Layer 6 of a small transformer language model trained on English Wikipedia (16 layers, counted from 0, width 128). Numbers have three digits each and are written without spaces.
Take only the direct path to the model's output, skipping the later layers: a vector added to the residual stream pushes a token's score in proportion to its dot product with that token's output vector.

Output vectors of the tokens that the questions are about. A number n stands for (n - 500) times 0.0036.
" counties": 560476461559318345511617545412432637444483553465541601535439373298574377545332654615381541478438615651453456555545458374782568418518275545460345643479547503591586729451460615439524440379608531642660443563352690507420471514737466511281439757491533351534392401368498493610277377634571438709497568277490332462484572400436478447405591425536461650588407590446591509383548500394465572483449
" every": 498471516599421579480436459487398528510523390425519459476507336436486502480406599561285589685352524417318365422484593646563509490549324438483272447451576520538468548445557561511539505451405516588452495633423540566506529655452529428419538577386391480479560489635483636587423454622439481433545526548594389522489490531443364476329472432535632453493466520545493584527463383475546530371608
"meter": 470461517546497438479594449333375460506491676473507347587386380682725540511295470571357539506371532702305497448427152452581582482552453491414363478480645536382379394589511435711425574556318481602381459671419592270305560453529474477374262620500485373514463333330397586740695560492457490462546559497565398345470630612556238279359568424474487467461521397361323445334747467454328532572400
" though": 574487459549497646488453397463525498512536582345471500650580353497587500387500659644379454487329450336611343548492697442554495416526441467401241391519558491443344549453509530454489469402307362500346515689374641448375491497553509498409391567465616324458270435426419447804530476620486511577513702506602349506486463339593577513380564368524276512517427732485311418471566408476508498541471
"☉": 518637518399388669441749388445573523436339590260528434472215355482407481567409787604486413306433642576236289504553351631398655533346158371546397463382439270478327677636434378699780672609490505535193655981277738377515661615697486442165534619440653260468437404389345893459500492544579426635504491393564247378442516670429504069578698409203401698486488528361412363300837337317491684158486
" go": 494604529492490543442500482513482500519592453500479600636506478546524470540562544599409565513410605482436471487500456366513502519526456470510489580543678462581597488636520466439580618496476408446581540590500611583447492435426534503323528518553544526583513513488502577684455634581518566478593419464529429519498643538437577474444646523429435575469406597498549453561472463595427483314570
"!\"": 552308431721421687451448327461542447549581562435411508606615446529442428541508626494297542593436540421419382546416431508433538460649447511362405484460687578474465561442375536483707741523272300566565461541403576513610642411447467508261430416422661340726271434398483682651428472540569515592389503310535491417488492519592541335367423444541428569463545503464382443497657261469469445359674
"peaking": 588264579441456528571588343233518686393526534298538433324457404548710621504102656496633601471159500460478334555321468424553613555329363478381446412567673625535500542275268472403618460276339286290411446649485779168466598730631489549274277528573606141524500451448403706616642633589661263581438562259552247424466468557680596283214431614439123478483313598456438406448424194484523541400769
" Jerusalem": 512364591667424619588585476437401434444576482412538441515456555418507343581454628482460472379404626498462367567493434619584559429325485435505329504320462487467502687592360402481468577540474376416540484621415485489434608537389503456506460520590711461591434529507494627500474459599483538640415656452444393431484400548498502434336549434397415581472476613392442381346476310491456535456487
" you": 463434486622420629342511435478369510545573531417381398479560350401522530639431592521280459549485398406456345497478398503531577562591331453303347381566611536651495569489365507607649652514236297394484443680458451537543599665378534470368479487427562518626534545534447717818481519577613626504453410424573393500500527395522437423279471500438309564459554533443488540507469372453410507233692
"yl": 434757492476561377554621395288465578399438379516520508667374347428549691420436505453552489548371389594466513409555464602476718399421538454316515378489541396511553513361221356481430503489467307524368512670544442378387562448598454655182580455455573622480385453478509478626437513534562477521492574370462413506501441505490541292419609500473410464680480509399646370474646552511436481385394
"′": 347545460537529659441436285474518555567325468334540535573488582488331384578307546426473500534528595605442413425514406681652584424531475497357295465554386600613492520448399376464447433477620490404526448550532698346483475436622468492371273684336365297512535457356355616646400613554719602774438533561465290463454434530495602309497579414475515550524357688502551565404451532568578415477404

Output weights of attention head 0. The head adds the sum of these rows, row i times number i of z. A number n stands for (n - 500) times 0.00037.
o0: 615637443554514660715379405454398321520450678702632492693572291367364591571585548530396590355672653464436395408404547621376542447467626487502518279452416510524427783545358461339586385490520288547705357554588681557654559581414658389590432443490635537525325748492686615465357367349639558393572543365604473402713550635530521286604532550608525518389521574527396457587561590514470409567441
o1: 420331471523406596330582404432665557576489523313366599536664539615592539257697577600558580456512517553451379623683301615378487652508400599454566574412400519559617661381430630529635646551525816476882539542486254419577482445555622667368530327698469521675424596617453513471621527419414647536363371600441558631624569475487362367638558509477646366613418543434612510384464487440437461377536
o2: 408455421695360532605502681295448464411662534408302474468385457368636542510399471478562565446433430439383534355600709497442642418453508166502468529544631354376498529451535393497455491502443433702555555443647667438550568551563434573525431658283604445307633516626386596319482595437539305291328679384384500568445600311566612414564721659404321400397541538657479372506451566454515510392534
o3: 555415337615365434487503451526426503547376545530519440527625444510407265551594428550527427406465480477494399387589495511258447248413668473728458653522641599502245548467596455487488368572386576374450409400215560541535586383632425361355490570262421336522560468626686663571635336209292404499563603443529413441590501499468603441551449381604463514321554703590477476508422608531602620436627
o4: 453477418571491608257413536426546627602465591316557618659654320475521493161518431593376671581329445494440490351675526744643474628373447552245532393494441388514485792385529302691627419428791590409972579607706390595584733509686381617481498441501357577577459574555237504450557473735444528320564610572666427766356356621533509300420655564656363424765428551462473499462508626383538366225351
o5: 477609342287641630414503716602402549561613632420515533565479435524688587383455393409136514584420175326708465345541532317492499554499498544378553221633675615494534653329548513563570577678400538675691426605427487535568477568509442647573587475607329502432634594519356430661571454670210495274516542272581602694203483472484323592692524570444485438629428487529603483558629579479456689339479
o6: 271566621501432519323569313457542967715421522438437516517560580612682439517614592313393489437462516496521358468564369509742466514336413507395506577393401642446575269526505644550564467542714780529466356503246350435506478414654477509651572461412360421445400367716372771528451474678707417608580840737506455665739391455352405456492636230687506545648352494284333604533598599302468544515430
o7: 536458448679449425443422507538385434493497161509587448622566536510514521384735437579612498657427622445463470418565535380498521427448563502540632627562632471486455352486599556607459435479585512465551519459578533505518614581583678439493415303394484473643437487558593529478433594702466408629577528676448492485617489583325470292388490609697480379487518644332324353441496508545702375280470
o8: 378388566430599644447628539583622433608220638514507515385592443507402336522302493514664530528470465479601428463429408279535493657550337379485484477568378534532637460344542497447636507365421463415322512393510533617437372328412482408412575532482477538458641565501464465493532429268546344674381560610453456578509459494601517612515555461486547570567476477519754557475579613307380469507565
o9: 577676429578405441448637514466529647352477474351412594471382542565476528563389507602521538451407415432444529462678588670325464493449541474598711504436464428388431683326424433632391481594668626495646530621409404586389682730736419564644551586547522573509592376535463576411414472491180611284526539364600466478288578509493643526677456473422569468544536504539545585481466670612629471479451
o10: 472424384565401665375429580338450386379571430446386563466464337472578753254530553560399539392443292491581500499603482553525464544502613437346430376610518488599371576329634390560584606525425386472734609598530515410586619487587364639346403444502377571430543638478436346590594315754383572400559368422581545627198603692550485364404359634579366364524544533573484605600646544412594635240434
o11: 415342433570429639318683282329718720578509443333492525477643458494515272329523490522766408570537608572359434305581457397597589551492276770594259604394275608533352689434698652624629417393489719554521385390584514625352408606669498431487449361393424404462365489595674509564451444394440308606329512607625530646664291283549439344368544325797536530482261586284462544363545470446600529358407
o12: 532465606550624518448518464479465363658637612513410458537654477568428429535550546536302603498756552474618419631613351241356518406557696507493552476618749535458485403591622445553519465514458445638546355433211353454326434515399485556403590340582389491563532411592587532626435565140581556523475648601504731435688375496451293419405593511537628557440463395374455487517544616529588416432600
o13: 512480481718610590570325202267463201405401431645634628609540358498394642354628606694399502614511702501360331550488650743469588532561462476474330641482320566492368469592465297442558437444404550280651498454667637794607645518453472284502366477553698505371264422621474463583413494617552554639567523584518618520571506697492546160420545368651513417433471576476370401479416365608328214415296
o14: 432440551392432578556474527573630492537588350433463553474490590539299577454591433414547443595466559523336538495481549619540495519401454625384538395471374410424533697500419490537594365593750440513595371583606637459527567685441545498710576526386582443593398609504609453398488569688505400537512557590397434437517457409517557662608574398482500415717537608602469438476409403641475391596423
o15: 629630472360552278584253595549414412402535509466558478417432391281434604302419471509639458335493593586579604473362668575461540449511650649548466453472396454634654433554578492437405368482585284507422480496606698395647620353507470551455301528555647488419410532385393247487556535584505485363475431463564606437288305517536488476435559622390570468438735483495513424595648409664514529607465
o16: 413414463592489675567246455458391339550543493393591394602439494472552506305549488806340410372498567342343259583387538527533455530717611364432379412631612579602265530662583438432363562513253518600636645527585595578324515632298549253330412557568619497450276487579451244714665525522302589546536382551470590581676548501538378306337386345634431495326512680555580328765391503481391321325504
o17: 326470632551673377250333507432469327400369403567382535540488593499599306385497348723725289510460602494724597449432619588606475506673528546575514493580377566482450411656407448390510703388426523365502610319820416526641368338435562388400409428532714667543354466454387547341683617577700370724452430536584493623559381387580633120380543366645450523591374677439632387282446559333493417554563
o18: 618554561336592404474620423573512430743573613560527459672458428532475475616496624402398733486527559555525500578591374541362247438373443631362603368527756662485549501451430503530371415352447498635560541505044502293438751334477406462498662358544316490491729357563345440799603608497244639259567442494343492376398567481359382584468426612492343434427573408715526497642427468669553665572545
o19: 530461522645468367400499433314444636486601562469467437609574475541506488464514441705454634207577462544390653347413414406473402525662604325431428486604622531592446453560632501575483521470408529534526608291508498395423566488553631605235510433399131431520610529639518523485497528258618544407592515529458489550735464424482391402331544663573372440365474619561426626838488589328728602336709
o20: 599507680503620626559689552581467266450648425661544554670514620638350459350606466659187597657528473539506617723481549411263537719720630404523497305450663572320694492463471298421539581485434175602611517427614364497591563603456601650370677188543487777619379660447392371457509641099531568435548200448508448588514423511576538610398598453384399543501397413500492425486442356647522321568685
o21: 542551437473717244316446376543489393563386554571502449453588550634366378587590497442563509598475677595409364586668372506471387540432448885409549556572474590547634361429334619539453394223710578270502485567261380471670481314392310332483566457588356556564652443464464606602672539644565432620542713676621789469619485745379492392582476420563355500358569337394582538390594671692423451652478
o22: 466759421383518549639469361507434700499362481419403506503499387541674680536512656350605553429452580502445276551659355505740696550294251331466613700457423464622537317523509563539548611587730619557487411668644446523444447436532547649828430500512569409360465517438467525351254507598503520640488539525484466471336469561394426415596497558428650367566406325386537487284607501594374467489289
o23: 629536453705293527425160482412299256520638482473466382590717357563440578475496439686310472676617459496395517340373571526349580558480751385535449643666723384449262479528671244615469208644364549379428462544510569646581497643447528449389511598404479330336380438450617414564275337361522449373672609389569623415652494700506458382398559614543504466337546404538403533344367460550612416360421
o24: 549451354540527228218370573468412342313495631566269513320485490468448698469386332540666427380768678581683423507547673173403429296763493474594624504747512423455457370447649515464499365464432662446529562357569491421652464586435554628302401372544570619564690540487749483270510555333569322489212650380570649813455556542469400393572563667468487546364662398576635670508569606456576549573654
o25: 528441524532288666547514361473517461410664596523513345744535529587587493407538545552293640400599546428286478520369417578499364584613621306356529525446533594538405497517677493537567580520504393572534589503574397484443525584535600515409573365575501442509314606511501557657450431385472469392661401450396506469716569658516398431349352514492361489395459515500449469734448326296568595390626
o26: 434586581452416636399408491550446357581250418514460481545427622662657551415567480608353450564498486539606323607584538355438545566558590423471516569483555570364435360595553398487651422506432611518559427726413348750638359474509561444593356422572740545393279551448339520691472341723385311570638493494435598706506519645479417507692453283568629447441434350442516362418588497497486481384408
o27: 476719505476582374466278566494247594619611515463389403427444385576620712564517605497332625393553423514538436608574403365582460645497637443396557499557717487521486298469500553544388430495567450630527500713480466358569433540508534562558498528635174553349522533380501369570449464601551663424661566523602692564498588603322279507494442518492410513390494301385468587531653730562516465438450
o28: 656573434293459389488419624593431435490501467529592550481451386340401568362486477492591377437529537619461514410554657758745466227472468584607343491606523489493285675575505565358405296589412588538520633548524830259541659685649397600427473346294456651497572456408550365592542482844434464401695346474509285408369572436498590492448333596679385553612626625677422518722522459570514754556396
o29: 377567669466525274377465747630480521666388455417349571449724397665462509516466475557501588482511590729465447695635305410449537608498475483604496575741623515373651191465609471456554246527634426545444464661516368253712464460573723691550502483451289694533641475417346643366466387299530507484596595588535510631491525460437550534566644572428435502472540177604417565441515646619557359517647
o30: 462477607346394546517601442635665607675491561488561414573570506611486236283481569423373437619539651446396553461500483522605420353519458419476369447591741760562404704445748602624564509607468550668512554434427519423404543833618659514627610367306518411654506416451632622709591569460255403493521460603490430592572381198377427695397313471692511507546263506443408457590396333549417598279679
o31: 496696476539548383564664526585503572371433508436518393584427616468506317754324398458560376468352547460553612476516531545387652420487594627741674469452423357536648594527388589559460728457605347327332405523369474621565514433437552365598438738394639470552501399493484725255601549448440596473492728413561444468405535500487540544693493463262554508549617578423543499549562672512557305713607

Each question shows a token from some text and the vector z that the head gathered there. A number n stands for (n - 500) times 0.0024.

"\n": 415595457472630626423453494533618551407468487545475399617518552438559347341488339489560415553443
Which two tokens does it push up most, strongest first? "peaking", "yl"

" that": 547472614505507408517484494417573473412544476516503500490496540480476409381525490463504451449490
Which three tokens does it push up most, strongest first? "peaking", " Jerusalem", "☉"

"cus": 533493607439494379491464505490504441421542494522454484477502572516494423450534498468447496415525
Pushed down most: " every"

" is": 493731268447696630200464713423603637445456351355624656348573824503158553631671568398389426629549
Which of these tokens does it push up most? "!\""

"==": 419597486492627732389478415614640523375460540552433254649507537354522360298447360449610365535455
Pushed down most: "′"

",": 482605503436524509322468490518565541472479502513507519401534750415345499531574464422473477470518
Which two tokens does it push up most, strongest first? "!\"", " you"

"s": 538536432435436359504541528483369549507617556450450556444427551465553505372475536424407493544502
Which of these tokens does it push up most? " Jerusalem"

"stein": 470497545459527381642509569509394554397584542391381525459524438564539523452528535430371516429497
Which of these tokens does it push up most? "′"

"ver": 562728118286687678330445589526611492473408363381660589491524604693316437914598739701499563414472
Which two tokens does it push up most, strongest first? " you", " go"

" with": 556467465475560435547528571442610471468478497408522432405612585378458555421652522544547580659439
Which of these tokens does it push up most? " you"

"-": 425592479466608590415488466547629516418497486565486411566516555446558387371491379503516432510471
Which two tokens does it push up most, strongest first? "yl", "peaking"

"burg": 512499457389449353581514487487365614465632530495404527428439520452545526332503512414325450554549
Which two tokens does it push up most, strongest first? " Jerusalem", "′"

" ": 679407597555537501613470389490617603566545370548614407636592462532472501555668528641589609522492
Pushed down most: " Jerusalem"

" the": 539540455468533485614606356408724517433551558480601388459546355467481715428580547732652703549337
Which two tokens does it push up most, strongest first? " every", "meter"

"tic": 462501501417445365650560476411303580620563503369477550417546559409520586346467462470384475505460
Pushed down most: "yl"

" compil": 517514569542664577435541542482653641518555426521672572393489532447480543561459603500505511499477
Which of these tokens does it push up most? " though"

"el": 553527480452384447474539549520414553576572486415496498481434563420592596442494622507406526501431
Pushed down most: "peaking"

"E": 543498478482509339630525606411388630447577656455397579428467441522518459342475455371421492524471
Which of these tokens does it push up most? "′"

"ö": 526563457446537382506474474523431560516583505398460502482484563403575490322553488396456446529444
Pushed down most: "meter"

" which": 540476509474673451310578535483643616338470558567498429473549591469548514472555388502612518565412
Which three tokens does it push up most, strongest first? "peaking", " every", "yl"

" P": 495575462383474529670424520433533645576449549464447496506433362426655383527537571545485406515397
Which of these tokens does it push up most? " counties"

" all": 526536475431479500635574357378641493445596539494622422463530353525494657504545566766614749510363
Which two tokens does it push up most, strongest first? "meter", " every"

" or": 329542546594646803564674306596578371583529255568504519578536420607703665732427549819487571256576
Which three tokens does it push up most, strongest first? "meter", "yl", " go"

"ba": 499559501416519521531481502454606485485552534514497437498512523392527440411500555502523485431386
Which of these tokens does it push up most? "yl"

" and": 721429653542587615474471360650686551556439329554694350660577496424543508658674570696630629479506
Pushed down most: "′"

"w": 485585457392474494599467472500481624556501529483415496499431424411613412462512547488436401511460
Which two tokens does it push up most, strongest first? "☉", " counties"

" in": 633712421502474368533451507538425410327646547565407436360253142765747581676559718569292474312559
Pushed down most: " you"

" Ne": 797448654534541667571412478720576387467440483487575399765532274495722514669647750625752488394399
Which of these tokens does it push up most? "☉"

"mat": 544439631526569467483542495459623499406545504504499465444525568448493506445526477480531466500477
Which of these tokens does it push up most? "peaking"

"ix": 568569413463523455536541478513425506475599549473471538458424533450655548362505591478460507538459
Pushed down most: "peaking"

"re": 498529484429411440508542505501374534500567531420415468465449535413556566386452506447439494521458
Which of these tokens does it push up most? " Jerusalem"

" decide": 531475511557554561357516434546563560467474502485625507420570688322350599478641535448640499632521
Pushed down most: "′"

" idea": 475585531538636591429534524461628631557549474513677568376476485475462559591419622520510419489464
Which three tokens does it push up most, strongest first? " though", "!\"", " you"

"ssel": 426556490532494364530476464475444392467497527429442451517540508411542473239551424412404536448574
Pushed down most: " though"

"vers": 484580432415529349523472491509436550499630518427432498445394561426605461267529456398422453543453
Which of these tokens does it push up most? " Jerusalem"

"===": 359545499447459591649416553487473622460367531371502497428482524372483277422458580465461499562451
Which two tokens does it push up most, strongest first? " counties", "☉"

"we": 487542456406541446579443535454470612475533536462495560480483533484536471376511504500443490537444
Which of these tokens does it push up most? "′"

")": 314543545592650832586688289605570376567530242571498534574536403625719666778415561847505564234562
Which three tokens does it push up most, strongest first? "meter", "yl", " go"

"st": 500553409491528407497489436528419625461582533460475530451442540499495482314493458413450389555487
Which two tokens does it push up most, strongest first? " Jerusalem", "′"

"b": 487560409419478435495532517546434528564546507468461480446456541437600453357494518491364493509503
Which three tokens does it push up most, strongest first? " Jerusalem", "☉", "′"